Layer 7 of a small transformer language model trained on English Wikipedia (11 layers, counted from 0, width 128).
Take only the direct path to the model's output, skipping the later layers: a vector added to the residual stream pushes a token's score in proportion to its dot product with that token's output vector.

Output vectors of the tokens that the questions are about. A number n stands for (n - 500) times 0.0021.
"up": 619 538 465 612 320 614 613 581 671 492 563 633 382 627 527 230 608 368 589 361 520 541 268 405 604 450 670 528 666 357 307 376 421 410 591 572 499 492 387 483 415 595 436 365 269 322 560 588 657 752 599 473 577 370 520 512 591 611 315 397 496 467 649 418 584 524 470 335 534 417 541 469 519 510 280 566 769 766 499 218 572 454 331 548 271 519 519 602 644 377 524 408 649 410 519 444 438 489 680 523 502 467 484 613 621 330 311 521 539 584 576 517 564 356 622 645 330 486 324 427 407 447 548 482 602 733 632 495
"A": 555 491 440 511 356 562 606 317 627 448 463 574 550 484 362 636 468 495 436 541 620 321 612 599 406 469 343 731 421 141 548 544 506 486 522 388 518 346 501 325 509 615 520 612 335 545 512 424 465 543 543 420 531 551 486 598 404 481 464 577 583 578 391 493 569 426 491 576 592 696 526 516 531 409 589 428 382 521 323 492 546 522 411 372 513 472 603 607 458 397 723 509 401 609 612 384 436 488 463 469 451 389 556 581 549 487 298 541 528 559 570 490 554 455 481 585 597 532 570 445 561 605 567 493 435 463 426 713
"ep": 368 192 664 644 313 672 494 826 366 598 334 549 579 569 344 642 513 527 450 428 473 591 324 604 583 662 487 384 477 421 465 360 312 460 373 573 469 596 427 430 553 515 534 490 611 469 449 339 471 588 508 530 422 706 519 446 498 375 431 522 702 580 487 255 369 428 447 453 658 635 354 521 461 487 510 567 831 588 611 555 452 396 501 458 327 681 566 686 684 380 547 685 527 443 589 501 391 630 450 511 512 392 621 623 512 594 335 632 589 535 451 498 425 221 415 510 295 495 446 418 593 648 396 464 622 344 513 479
"por": 301 479 408 633 526 533 429 703 483 475 491 364 726 596 417 495 750 566 453 430 473 499 590 668 728 586 534 597 748 487 529 375 495 394 700 562 389 634 495 499 381 445 547 418 546 509 437 460 489 463 502 431 656 499 465 676 591 620 642 481 471 345 330 687 261 334 397 344 573 310 615 359 554 283 570 397 484 522 444 448 573 462 172 425 282 444 569 535 579 489 609 653 643 451 460 358 373 369 766 625 499 457 431 448 393 350 307 539 575 584 398 458 534 686 568 473 412 571 473 472 467 550 436 554 767 433 686 416
"ing ": 402 593 576 503 455 665 464 333 602 572 449 537 324 583 568 570 414 475 606 309 357 560 534 596 569 503 304 426 322 527 367 319 604 598 615 437 497 552 620 546 504 319 271 514 438 535 271 500 779 705 534 507 378 486 497 494 503 640 535 430 415 503 591 414 290 568 481 559 613 440 441 536 448 619 606 645 602 570 628 596 224 473 629 496 658 555 553 525 656 542 492 329 408 396 379 316 378 494 617 702 587 290 567 483 500 560 418 559 246 355 643 314 423 504 384 326 611 602 659 588 423 496 519 488 485 701 658 534
"5": 474 539 423 450 481 412 497 496 395 507 399 413 367 488 325 553 561 321 417 647 515 438 643 462 451 482 600 717 486 468 622 557 454 590 517 625 399 504 587 518 428 578 430 647 392 320 502 422 620 383 494 533 540 668 402 596 471 443 545 577 313 567 440 586 599 674 456 601 350 374 517 598 513 340 441 400 499 520 538 470 563 701 520 592 439 492 338 550 717 473 518 589 543 469 578 524 591 414 427 502 522 571 635 475 672 395 436 553 495 473 585 386 591 444 505 578 606 443 538 516 438 277 462 486 529 382 406 475
"U": 412 379 365 441 411 678 628 403 564 385 556 492 620 495 282 578 642 472 555 539 555 415 597 568 515 448 488 764 559 353 555 550 441 468 522 375 492 376 360 507 590 661 318 716 524 541 404 471 480 500 461 429 472 778 485 514 375 581 292 483 406 531 361 564 577 766 488 489 422 660 589 551 562 604 524 490 586 493 355 265 506 460 494 486 483 458 552 527 395 405 562 599 406 685 620 477 515 434 558 549 473 409 353 498 417 557 467 580 603 757 484 290 513 375 399 503 431 492 330 509 557 415 606 522 384 586 459 694
"ain": 334 471 481 572 441 537 572 347 590 522 498 615 460 673 655 325 463 578 406 446 231 411 411 490 504 600 703 598 423 399 439 301 396 415 771 642 359 564 470 548 393 429 400 381 461 340 530 320 389 685 619 693 688 586 479 525 452 458 414 624 415 443 641 555 367 580 298 387 419 367 527 513 463 510 756 806 546 534 528 366 629 291 480 502 457 645 251 676 663 462 498 479 467 498 679 482 432 538 666 606 516 395 383 444 542 724 457 338 461 467 498 532 255 485 673 609 524 525 322 432 521 558 491 540 809 317 600 632
"wi": 350 514 478 450 450 475 396 619 607 491 617 437 386 686 570 362 538 442 648 472 541 625 574 486 648 486 609 475 756 381 442 448 358 398 617 532 348 456 296 573 452 640 396 384 608 307 644 655 681 571 564 511 624 598 465 321 363 446 520 725 466 507 581 561 341 599 467 379 311 355 546 411 440 279 381 419 320 576 479 233 527 571 655 440 488 330 642 579 500 347 487 560 721 507 599 407 571 571 368 480 507 259 468 645 702 469 626 539 694 378 628 222 415 548 680 512 564 629 495 408 433 454 594 535 488 691 565 340
"est": 396 378 628 680 251 541 657 488 486 352 248 585 569 520 648 385 498 620 436 394 549 480 372 509 642 505 381 721 497 525 261 364 523 371 441 599 694 502 442 600 633 487 682 615 524 375 726 252 413 647 487 517 492 341 473 682 434 321 414 419 606 423 483 551 361 708 546 284 537 653 493 505 488 165 495 360 424 438 685 581 395 654 425 564 563 425 587 577 541 708 384 551 502 414 555 280 439 511 748 469 523 418 502 586 509 720 474 633 653 440 383 505 286 568 608 613 418 532 192 548 505 434 522 536 628 527 473 512
"it ": 442 439 530 493 531 500 568 609 328 326 500 432 652 507 652 331 905 451 533 334 436 357 123 727 491 477 590 586 468 388 585 513 586 564 497 300 511 615 420 459 500 294 472 346 504 409 766 739 494 516 649 598 497 688 497 584 605 574 447 324 629 432 320 483 366 546 548 525 577 493 637 468 362 576 423 488 615 564 309 598 522 496 613 724 779 590 179 369 660 690 115 385 274 580 345 406 475 426 450 730 497 346 476 497 477 451 621 515 530 636 645 512 358 607 631 272 545 475 569 369 397 400 515 519 522 630 585 372
"ag": 628 541 374 602 397 234 500 517 613 475 676 396 441 582 565 510 570 701 479 212 520 324 541 298 602 477 514 374 422 566 671 419 398 571 601 548 538 627 311 521 428 487 458 500 619 446 556 556 491 710 542 346 377 519 518 664 507 641 215 433 451 536 634 463 382 484 308 390 352 361 661 622 349 673 373 544 584 571 595 459 503 186 444 485 692 648 571 526 511 423 443 735 359 461 414 414 467 516 470 527 472 465 465 670 434 654 362 522 470 406 435 556 634 590 688 532 490 494 437 663 591 257 586 523 523 608 500 519
"that ": 443 687 424 520 575 516 580 672 612 472 752 322 370 421 748 439 614 188 424 288 520 444 476 506 462 727 611 354 474 373 545 493 594 371 487 463 548 444 632 81 535 327 493 331 394 673 809 644 481 404 544 595 539 904 427 261 570 498 200 494 573 408 513 590 187 498 393 305 432 397 467 655 584 410 441 428 691 459 470 366 545 700 722 305 650 498 614 748 711 498 294 376 505 587 585 355 721 427 536 452 481 403 437 504 509 583 487 570 581 469 586 362 349 515 580 370 943 362 590 207 504 526 598 477 511 600 569 440
",": 352 439 434 629 487 640 639 619 377 634 473 439 492 589 297 377 323 356 515 383 430 652 410 561 498 607 511 538 523 639 559 532 549 529 557 632 420 622 471 489 291 502 804 498 363 479 764 576 470 300 464 567 503 517 519 555 541 486 497 580 452 541 353 571 567 672 523 256 356 552 508 385 523 508 408 325 498 436 653 622 541 569 523 515 402 638 405 644 596 593 576 388 647 391 643 418 585 548 436 304 629 528 525 464 435 585 570 323 389 478 625 440 494 451 422 419 562 352 420 369 333 534 441 501 469 674 599 401
". ": 361 646 437 653 609 416 390 347 555 600 607 556 663 475 650 385 548 438 521 417 451 583 473 502 397 414 415 391 363 599 450 384 491 612 484 422 486 497 640 542 545 436 556 484 434 578 728 656 548 409 526 581 635 708 525 581 701 390 565 442 446 634 502 383 622 502 490 351 477 474 495 569 352 468 473 496 388 490 684 518 396 689 455 376 457 505 443 456 449 521 672 532 549 412 384 531 354 557 277 442 543 539 293 490 546 608 426 615 221 401 668 576 428 386 546 295 428 510 482 560 546 505 644 537 463 502 543 529
"te": 780 564 422 377 316 545 380 618 513 409 715 438 285 456 594 590 549 599 721 385 606 451 493 478 653 437 372 321 692 421 527 562 402 481 472 576 413 545 397 280 312 587 506 569 320 513 285 356 451 484 532 533 323 440 468 496 506 551 616 711 350 427 498 709 287 391 643 383 334 583 693 374 417 210 630 416 645 311 628 684 559 459 470 586 613 502 419 367 733 523 620 723 530 546 376 241 581 442 421 407 534 292 614 473 525 528 363 537 439 759 580 612 415 645 710 653 425 489 399 564 359 659 653 542 601 423 558 520
"ist": 354 644 512 685 358 527 710 470 496 529 339 568 645 468 755 610 641 490 305 494 286 374 603 668 647 554 433 481 415 728 431 382 670 296 433 781 442 524 420 592 524 444 568 382 597 522 470 547 346 588 512 689 458 568 527 314 628 567 763 484 523 417 394 460 477 628 514 453 286 509 688 467 471 455 324 271 454 341 435 548 401 205 629 579 521 557 640 401 513 450 296 626 640 448 613 419 456 444 434 294 601 441 509 479 581 560 310 411 392 820 408 571 486 661 645 598 208 574 364 282 562 638 353 517 561 498 461 571
"wh": 416 787 361 424 613 340 644 492 645 521 501 550 619 429 636 296 621 322 634 405 603 508 382 649 447 577 482 218 748 397 708 520 533 434 350 415 601 554 356 244 504 565 534 357 504 803 614 768 681 566 504 501 583 694 420 328 737 364 401 529 311 437 461 507 380 535 403 414 558 274 538 465 473 325 458 455 710 410 467 390 528 746 497 309 525 573 558 646 477 484 548 470 592 642 346 303 701 579 432 376 485 357 531 548 588 519 565 609 414 374 546 393 678 472 590 360 547 510 453 260 408 493 627 468 578 460 482 441
"st": 621 487 621 694 465 423 446 499 475 572 373 431 461 410 638 395 469 677 636 514 553 426 471 515 568 575 477 546 605 636 576 545 568 496 476 508 439 514 499 770 473 529 643 444 406 513 522 463 527 471 456 492 544 272 488 467 407 476 617 508 391 476 261 482 285 395 374 418 568 577 425 548 531 669 526 320 462 383 521 599 621 393 507 538 475 461 433 413 460 733 590 444 650 439 466 314 641 388 635 328 483 356 594 598 486 547 496 511 649 638 537 446 321 395 665 431 296 340 333 540 488 417 708 474 788 615 570 348
"d ": 441 530 628 262 536 602 521 431 513 435 547 621 334 680 547 451 629 775 564 659 300 441 559 695 525 525 380 451 521 561 237 516 476 638 475 473 649 458 362 328 647 607 628 607 280 640 431 361 551 341 625 586 604 305 501 405 501 504 180 347 403 389 479 595 372 471 599 475 515 515 434 560 439 603 639 374 569 423 551 555 504 552 392 626 639 327 391 501 519 476 576 513 488 404 439 473 372 681 451 452 548 396 371 332 368 705 371 681 598 555 581 700 501 682 696 276 514 290 591 646 473 431 439 531 306 658 683 416
"es": 723 220 577 550 243 589 669 302 665 591 498 495 471 506 721 513 512 514 419 445 470 654 468 484 398 514 288 276 420 624 495 383 469 504 400 415 522 412 588 544 477 408 551 394 626 492 730 394 526 443 404 598 549 445 537 552 270 448 416 361 604 593 604 486 432 687 267 338 498 561 478 653 442 511 600 491 628 539 458 540 583 541 436 401 666 634 407 531 532 596 443 525 652 449 601 498 487 524 443 605 536 328 639 498 442 444 428 690 545 509 483 257 682 391 438 659 413 415 346 640 501 547 338 475 584 462 554 619
"– ": 630 587 403 595 599 491 384 482 495 366 451 513 367 606 422 590 438 509 533 495 475 581 547 604 511 546 636 338 503 248 615 502 645 429 563 746 653 497 447 484 491 464 481 527 474 507 447 371 664 357 508 772 574 787 388 435 317 415 399 488 432 324 417 547 454 225 492 513 531 445 591 414 511 148 407 512 355 608 439 579 393 559 443 688 397 424 605 507 567 658 575 656 343 536 557 675 495 534 598 557 489 396 351 536 498 690 463 516 427 656 394 419 580 341 361 372 965 507 707 505 524 550 287 491 461 488 524 402
"j": 507 502 437 385 393 451 281 443 614 494 453 377 461 489 611 439 560 575 654 435 526 422 544 457 307 558 609 424 762 495 496 530 514 602 409 499 414 566 565 469 469 470 627 484 608 561 381 608 539 580 430 466 565 349 504 513 541 517 288 530 635 552 525 486 365 499 537 624 360 442 387 506 410 450 377 353 485 421 535 594 630 480 535 499 709 507 521 421 639 489 496 460 648 392 432 517 788 612 482 338 485 422 424 421 514 497 545 380 463 586 533 608 612 479 767 594 483 467 585 548 435 324 457 492 648 336 635 364
"igh": 366 261 524 413 395 386 601 457 344 370 530 551 722 615 599 659 724 550 195 484 362 570 366 420 463 633 330 493 499 491 348 378 413 499 607 596 357 523 462 599 296 544 453 620 492 267 787 540 562 356 681 472 526 553 503 303 491 550 422 714 316 527 567 493 433 663 295 555 585 604 596 407 431 479 343 368 758 605 696 483 641 439 474 615 457 608 668 556 527 442 517 379 468 463 485 412 399 558 713 396 556 316 464 407 476 725 627 423 621 711 404 453 524 593 676 239 326 520 516 400 490 375 468 595 655 568 529 634
"'": 348 530 518 425 624 485 541 477 410 652 540 437 790 425 493 463 469 606 665 431 593 684 734 583 596 536 556 350 431 383 571 374 312 525 563 439 410 270 504 644 494 328 507 421 507 509 550 629 611 513 546 609 609 340 477 473 635 561 549 394 311 399 562 539 614 516 584 461 436 774 489 680 334 529 444 538 635 324 570 383 396 534 569 318 668 428 397 509 469 389 536 393 476 399 450 474 528 509 585 334 500 485 636 569 520 409 589 509 464 825 359 487 610 378 529 276 418 500 315 408 465 551 443 523 322 625 588 563
"ch": 666 358 298 677 230 557 308 539 575 303 373 451 530 552 705 477 481 421 717 491 531 466 622 517 592 546 758 388 725 667 438 569 482 525 469 407 389 397 634 567 504 567 484 433 365 602 398 603 473 627 504 531 492 374 490 465 471 658 519 626 506 486 371 446 383 504 555 512 295 372 433 574 422 433 569 314 632 353 575 653 507 490 379 483 526 555 569 554 504 341 493 618 569 411 565 577 534 463 400 510 511 368 544 579 385 584 777 520 465 493 564 303 409 526 610 300 351 591 517 574 548 533 626 467 614 424 412 379
"th": 645 502 509 419 469 311 563 445 563 360 445 435 482 364 630 318 622 533 558 526 607 387 572 446 576 520 469 424 677 463 590 670 449 588 380 381 499 342 441 560 368 631 471 466 302 720 681 485 341 552 569 714 546 470 497 533 667 626 468 407 441 337 652 584 378 607 397 633 398 436 426 484 541 466 541 292 687 354 424 578 612 498 397 353 676 515 633 561 620 711 371 393 471 417 538 268 559 554 403 251 544 442 512 533 569 573 546 646 556 422 701 285 490 377 605 393 373 509 345 617 523 574 548 491 558 596 586 368

Each question shows what one neuron of this layer's MLP adds at an activation of 1. A number n stands for (n - 500) times 0.00068.

n22: 394 362 582 582 689 554 467 391 546 671 548 521 550 502 532 457 466 443 562 384 477 609 456 505 466 479 461 379 441 456 371 424 581 495 525 580 528 609 503 522 559 426 512 424 442 478 414 525 541 496 611 401 606 400 456 470 398 566 570 328 453 412 525 493 603 465 663 399 588 533 541 406 567 565 457 614 557 581 498 572 709 368 500 444 509 489 541 600 557 558 518 451 493 445 469 452 491 585 555 580 570 476 328 379 565 486 446 427 568 344 514 546 576 560 454 496 542 523 441 583 530 533 550 293 459 451 423 424
Pushed down most: "5"

n232: 483 423 564 404 456 363 542 607 397 619 571 422 634 416 497 448 475 581 455 576 523 394 620 389 614 403 271 721 463 494 570 427 435 618 630 520 526 497 509 624 428 458 588 513 564 630 358 561 626 452 537 401 242 535 585 508 539 489 492 320 407 446 545 389 519 602 471 403 354 422 485 675 602 632 555 451 443 617 438 494 435 520 478 568 613 574 571 573 459 468 279 674 574 532 494 497 414 579 459 369 248 605 509 574 362 530 445 451 568 433 729 469 525 712 548 413 491 401 490 428 528 431 628 553 421 536 561 514
Pushed down most: "– "

n125: 518 479 549 443 457 549 476 525 558 649 478 435 394 500 551 480 608 473 718 449 405 713 520 518 540 438 550 516 454 864 516 616 549 414 490 513 658 490 401 492 578 469 551 510 634 423 503 523 481 536 459 514 455 479 693 387 505 452 487 497 500 583 386 397 502 610 466 447 500 515 504 310 568 622 502 488 386 493 584 416 573 479 615 605 473 438 467 390 620 431 512 632 465 586 641 485 456 316 512 616 594 426 468 454 444 448 438 482 439 395 395 543 600 403 462 464 484 505 325 478 502 587 621 610 332 477 454 426
Which of these tokens does it push up most? "ist"

n224: 398 332 397 603 385 577 535 392 407 646 497 664 602 473 489 503 572 580 460 552 614 420 385 418 478 524 514 551 492 381 478 548 423 740 609 433 455 495 582 610 444 511 427 696 412 609 514 534 412 531 425 428 574 481 566 646 487 413 576 542 538 423 505 492 448 543 536 471 422 528 538 425 523 398 521 348 321 572 650 622 428 425 463 591 550 479 588 560 297 630 324 481 442 608 306 643 374 621 635 537 506 587 503 444 340 610 455 657 528 523 500 399 476 536 535 390 512 537 483 485 626 377 425 482 469 538 411 641
Which of these tokens does it push up most? "est"

n341: 565 473 551 521 572 700 418 469 484 411 585 571 544 629 604 427 453 446 410 390 516 416 421 578 436 562 564 542 415 572 668 455 537 506 541 716 453 456 379 444 471 524 548 406 426 410 519 459 574 427 622 453 635 508 530 424 495 419 353 479 473 624 481 458 461 297 598 481 415 523 519 246 489 553 526 529 454 571 484 617 470 492 458 651 508 518 453 508 539 615 497 542 446 544 459 626 396 442 521 595 551 348 517 574 458 332 565 680 431 365 513 224 503 326 553 535 742 629 409 470 527 447 436 606 375 511 415 606
Which of these tokens does it push up most? "– "

n300: 449 656 448 429 377 482 725 390 505 570 545 267 417 510 348 500 532 526 463 704 475 472 433 573 419 475 510 544 613 495 503 567 518 542 394 536 526 498 373 539 547 450 553 493 314 467 485 473 481 590 340 565 607 513 514 475 450 644 545 346 560 397 483 339 459 420 531 336 418 574 592 552 463 369 376 401 538 507 502 470 599 464 515 462 434 622 458 579 371 488 498 515 692 515 485 603 459 393 471 596 466 477 547 532 505 452 512 654 589 405 465 530 557 576 500 478 583 454 541 602 415 374 464 605 529 639 519 464
Which three tokens does it push up most, strongest first? "up", "d ", "5"

n229: 510 461 540 386 421 537 521 436 474 513 420 646 391 507 434 295 596 565 379 601 419 363 626 488 404 663 510 592 461 422 425 495 558 612 413 480 484 581 595 421 572 588 613 526 556 495 575 520 400 633 522 471 633 393 622 524 485 571 490 495 586 490 468 490 509 383 643 500 345 602 547 424 435 546 528 493 488 482 379 484 638 523 464 427 412 533 557 540 525 367 558 427 427 545 500 349 551 515 536 471 228 540 581 575 619 467 408 551 330 418 522 589 612 505 495 567 458 476 599 456 493 502 487 320 487 488 443 585
Which of these tokens does it push up most? "A"

n213: 621 567 507 528 459 543 403 513 482 709 495 539 413 497 600 544 484 458 437 538 497 578 576 444 456 544 605 641 525 516 538 487 437 597 615 495 356 420 429 497 695 352 505 320 453 535 514 619 458 530 334 436 567 486 409 497 410 440 450 414 516 556 450 516 418 481 367 394 626 636 521 522 283 662 526 507 603 468 637 497 449 495 652 660 309 412 349 599 518 518 447 439 526 587 416 422 404 459 474 456 346 366 610 681 522 515 333 368 503 394 479 482 442 488 626 579 650 505 560 403 614 555 538 445 431 524 532 413
Pushed down most: "th"

n281: 529 555 506 593 411 423 436 468 589 313 584 314 505 603 576 364 420 605 396 464 507 560 484 584 466 542 483 446 453 488 510 420 654 584 491 510 451 618 457 537 537 417 448 607 448 442 568 504 467 478 677 373 537 490 635 477 465 478 552 742 419 555 509 554 553 341 538 468 516 459 573 625 371 563 438 601 447 598 568 508 513 412 394 543 470 555 504 482 561 527 608 512 546 563 388 486 511 490 456 458 497 598 470 502 446 495 344 624 443 390 598 477 549 386 538 427 584 449 498 525 370 446 551 344 411 696 433 475
Which two tokens does it push up most, strongest first? "ag", ". "

n176: 519 570 556 542 597 332 385 424 479 244 605 440 588 513 415 451 492 613 492 651 505 381 563 387 746 607 450 519 475 455 599 555 359 494 374 384 560 640 529 556 544 505 503 416 452 553 404 486 366 578 434 685 526 394 458 453 603 460 460 476 465 567 511 367 392 471 482 442 529 485 591 690 500 453 366 485 576 547 569 479 564 599 287 464 547 552 520 393 345 398 573 521 645 648 473 539 513 575 359 489 458 475 220 476 555 474 487 441 614 627 599 397 480 515 450 531 534 472 601 503 429 460 455 441 597 524 578 593
Which of these tokens does it push up most? "th"

n56: 419 529 370 466 619 319 616 466 500 386 521 416 478 478 443 345 557 715 769 357 612 510 491 551 474 426 659 507 551 506 808 497 401 380 540 609 619 364 486 460 413 529 558 576 408 587 595 595 604 407 399 418 317 471 592 469 547 548 350 404 621 580 513 503 617 376 422 483 503 649 508 648 598 369 395 521 302 380 408 273 526 700 640 326 221 463 533 500 429 445 470 513 262 562 656 397 536 480 469 437 685 418 460 623 388 488 491 589 629 500 589 610 597 514 547 427 439 642 529 476 284 521 594 332 550 541 563 543
Which of these tokens does it push up most? "wh"

n289: 552 340 507 448 545 305 429 421 500 481 538 428 505 525 485 448 668 653 510 340 419 485 555 513 595 404 482 487 469 569 424 497 602 561 442 513 552 544 382 582 594 434 413 483 518 457 448 548 498 517 568 514 604 355 689 542 482 548 503 423 370 449 439 471 605 320 546 383 412 650 544 503 538 492 380 416 531 460 613 545 573 406 446 461 399 571 619 624 577 527 608 686 566 674 404 694 548 497 421 553 421 542 384 468 400 613 490 606 505 281 536 563 544 466 538 504 500 443 470 447 426 517 466 269 429 573 550 475
Which three tokens does it push up most, strongest first? "ag", "d ", ". "

n338: 394 555 608 467 570 627 534 494 431 427 557 500 337 509 631 452 325 325 235 465 371 572 430 592 624 303 640 542 376 595 484 579 559 510 329 513 500 527 612 407 440 463 549 477 430 535 434 638 520 468 491 602 548 459 554 377 670 552 555 414 500 626 494 640 444 491 445 533 482 550 554 620 679 660 503 562 509 433 594 658 395 367 601 664 479 369 729 635 445 711 543 391 518 629 594 329 407 545 557 551 551 449 513 420 265 337 530 493 420 417 531 346 560 294 527 300 490 325 519 529 573 315 533 493 602 476 606 464
Which three tokens does it push up most, strongest first? "ing ", "that ", ","

n491: 578 511 268 564 456 632 534 481 595 488 625 377 572 455 554 422 436 644 531 473 389 390 463 348 441 557 414 355 599 474 561 472 414 598 462 547 548 456 555 497 659 534 386 549 396 409 360 426 532 575 350 434 550 567 449 341 664 647 420 389 640 602 613 417 566 517 602 381 548 383 493 338 455 519 428 353 595 390 461 697 644 491 442 459 533 475 513 421 649 574 479 599 555 436 477 737 302 544 325 450 604 550 391 523 559 690 550 411 473 466 389 500 596 411 497 673 588 461 482 532 568 519 422 500 441 576 607 505
Pushed down most: "st"

n506: 518 431 523 539 560 331 535 503 630 397 527 590 625 619 483 419 636 561 477 541 503 520 586 732 476 487 590 509 573 454 456 366 439 524 616 557 557 452 578 539 297 431 566 486 309 470 432 420 457 430 437 646 548 479 558 441 603 535 676 442 705 624 514 294 519 606 582 422 394 563 754 455 408 436 369 450 348 682 563 566 359 536 410 390 413 559 513 555 368 525 495 426 508 479 556 424 541 290 371 622 590 622 488 412 425 352 497 607 443 429 552 514 469 603 474 566 389 288 472 603 616 399 487 468 398 417 397 455
Pushed down most: "that "

n308: 600 544 529 494 494 400 616 506 440 534 478 613 413 480 612 514 360 234 555 586 575 509 391 436 584 593 644 455 636 401 446 440 463 406 425 500 405 455 372 530 302 555 625 414 431 620 562 614 618 402 244 535 607 479 455 591 399 451 355 536 564 540 509 656 394 595 454 531 463 561 477 602 399 574 480 455 376 588 569 592 668 390 337 176 537 598 624 536 371 486 434 422 522 598 411 633 533 422 531 506 481 401 476 461 302 489 430 503 518 456 633 608 629 348 646 413 537 539 479 549 418 533 639 487 431 615 579 494
Pushed down most: "ist"

n243: 500 362 482 452 380 500 417 713 568 351 441 511 397 392 403 531 565 397 560 335 725 520 682 405 583 478 551 527 335 494 414 497 589 479 481 434 597 511 528 362 579 692 474 533 531 505 706 484 484 524 517 556 514 579 545 497 594 565 592 535 376 316 440 434 403 560 538 683 531 547 452 402 665 481 472 365 474 577 580 541 633 530 536 431 452 508 538 657 461 605 356 540 391 350 256 537 607 578 492 577 362 500 563 539 479 344 508 713 407 469 589 576 503 381 646 492 396 472 570 432 763 457 403 396 530 511 522 475
Which of these tokens does it push up most? "th"

n405: 689 568 559 464 646 497 432 459 688 485 529 401 478 431 469 442 483 595 497 438 720 414 444 520 450 200 488 617 437 568 413 645 371 500 627 541 532 470 633 562 536 536 675 583 472 526 298 503 343 434 520 399 423 333 472 439 436 439 446 462 545 470 514 523 465 559 574 564 547 640 532 666 425 372 560 541 423 415 447 330 581 320 349 567 533 508 305 505 450 362 505 603 410 494 704 519 465 421 374 400 581 544 421 609 433 655 584 670 649 506 593 420 479 595 511 525 506 339 480 577 546 428 503 537 392 461 505 609
Pushed down most: "wh"

n316: 528 646 555 417 466 481 474 487 731 370 398 374 447 451 666 468 422 375 407 447 462 556 554 461 506 491 452 560 562 549 458 419 482 592 539 497 408 327 571 589 586 352 503 639 560 356 638 539 464 513 399 341 383 511 594 377 593 472 368 515 478 359 571 446 500 522 521 478 329 437 541 630 387 311 633 452 489 611 397 635 702 622 639 618 535 386 595 550 338 466 503 492 596 570 548 519 442 469 471 532 430 559 643 426 372 484 420 538 597 423 538 432 530 540 655 604 684 524 394 422 480 562 485 503 309 587 536 537
Which of these tokens does it push up most? "that "

n265: 405 592 385 505 699 520 487 527 663 401 464 476 444 462 354 387 473 553 522 598 447 629 560 408 408 457 557 503 643 544 577 443 432 552 542 738 622 462 408 529 432 572 494 555 426 451 494 468 497 555 552 472 492 415 629 486 462 437 508 355 464 424 296 494 513 569 529 518 579 313 548 494 315 337 479 477 528 462 519 594 526 705 473 524 511 559 497 542 481 667 424 560 495 361 514 511 489 494 694 465 663 483 394 609 477 452 497 429 604 408 331 756 587 608 398 529 290 511 351 557 444 592 726 615 365 481 479 487
Which two tokens does it push up most, strongest first? "est", "por"

n361: 664 559 679 595 529 477 635 492 651 630 638 456 319 613 370 446 426 471 481 559 550 565 461 441 460 438 570 433 390 550 503 387 439 398 479 326 456 416 551 526 383 455 405 473 428 345 511 520 484 424 419 577 538 691 522 639 544 500 385 416 517 400 633 567 540 595 405 606 564 415 466 463 669 639 638 623 469 520 411 570 356 520 497 537 277 451 490 548 562 495 347 392 419 503 437 390 476 436 516 478 655 425 544 608 468 535 486 432 494 449 539 715 500 606 517 436 539 459 568 831 485 569 525 430 506 445 563 427
Which of these tokens does it push up most? "ing "

n248: 670 471 481 416 544 500 551 597 526 392 449 590 482 492 513 623 311 431 612 402 447 516 542 463 549 616 497 568 463 511 538 655 421 516 419 473 483 525 540 706 454 589 555 497 614 512 479 427 444 544 362 377 429 722 506 572 365 483 518 529 566 425 490 467 293 537 567 557 552 353 585 462 461 488 599 539 447 440 490 379 500 592 462 430 600 436 559 289 567 364 416 591 553 307 454 508 523 505 602 606 424 427 560 467 546 325 409 594 481 732 497 578 238 553 573 553 466 459 611 480 567 542 444 575 429 414 461 492
Pushed down most: ","

n114: 586 470 532 548 650 597 459 444 457 688 449 521 627 565 430 442 462 405 535 495 451 428 565 588 520 542 568 577 561 593 548 503 542 671 351 333 536 421 424 386 593 527 481 609 503 605 405 578 394 580 448 540 452 458 491 279 662 361 571 573 339 520 514 427 652 459 474 574 441 435 514 554 355 476 513 593 420 465 422 575 613 548 492 576 588 429 416 479 393 557 430 703 482 570 511 545 661 489 559 401 430 618 231 571 559 526 350 484 537 156 505 567 601 466 424 430 485 394 551 400 443 562 456 386 523 581 541 424
Pushed down most: "igh"

n350: 573 497 492 570 551 494 712 433 557 466 489 726 561 540 509 562 386 579 409 630 621 553 423 668 411 251 560 401 543 575 503 602 405 440 613 446 508 561 550 620 401 646 491 448 603 449 438 513 468 478 423 548 433 532 567 399 460 305 581 400 359 321 414 458 633 486 533 672 517 549 472 488 537 503 653 526 459 384 506 838 532 645 405 346 492 377 414 638 400 354 429 506 299 488 615 429 508 539 508 594 513 452 497 446 593 383 539 353 497 463 480 355 597 545 466 579 469 614 544 511 342 655 531 380 458 529 584 578
Which of these tokens does it push up most? "A"

n60: 578 660 271 644 491 422 508 480 781 494 635 405 426 485 617 623 613 531 559 531 473 434 445 367 479 543 341 651 547 403 479 439 508 648 537 442 539 514 402 639 474 429 530 399 442 425 186 452 440 580 705 514 400 434 585 535 582 525 473 362 518 503 550 479 420 474 397 479 672 517 722 728 603 552 437 402 572 519 503 571 405 552 408 486 471 408 550 370 447 616 497 588 423 391 361 552 463 482 376 459 589 619 374 413 671 494 440 387 604 475 465 570 683 556 491 604 500 503 407 542 424 363 594 325 525 608 497 417
Which two tokens does it push up most, strongest first? "ag", "up"

n398: 602 697 460 382 511 539 457 480 558 581 483 578 443 452 449 653 480 391 523 537 459 411 398 500 516 580 548 540 493 629 455 418 432 508 584 495 604 490 503 586 518 580 601 470 513 507 600 409 541 422 477 414 578 532 216 760 623 471 526 633 505 291 454 339 338 590 471 575 513 429 464 705 503 351 360 431 429 419 536 404 531 457 503 589 596 678 454 495 584 406 524 590 513 587 415 584 438 624 515 424 434 439 573 428 452 428 535 488 433 514 692 510 494 532 510 514 481 573 444 507 462 537 544 344 586 349 442 552
Which of these tokens does it push up most? "5"

n203: 392 563 490 638 432 555 386 625 602 494 434 497 513 538 394 473 411 655 614 422 508 447 419 555 381 497 432 432 518 445 545 578 540 651 411 455 508 505 435 571 463 535 500 529 622 587 517 559 467 564 600 631 463 658 303 415 543 477 530 552 492 577 543 254 429 522 626 584 657 445 400 432 396 427 600 427 345 407 511 395 342 562 529 529 487 529 447 547 442 537 371 486 489 550 533 725 521 650 641 683 333 430 418 483 489 479 576 528 398 506 383 519 479 564 535 656 413 574 774 554 525 588 558 473 361 389 439 487
Which of these tokens does it push up most? "– "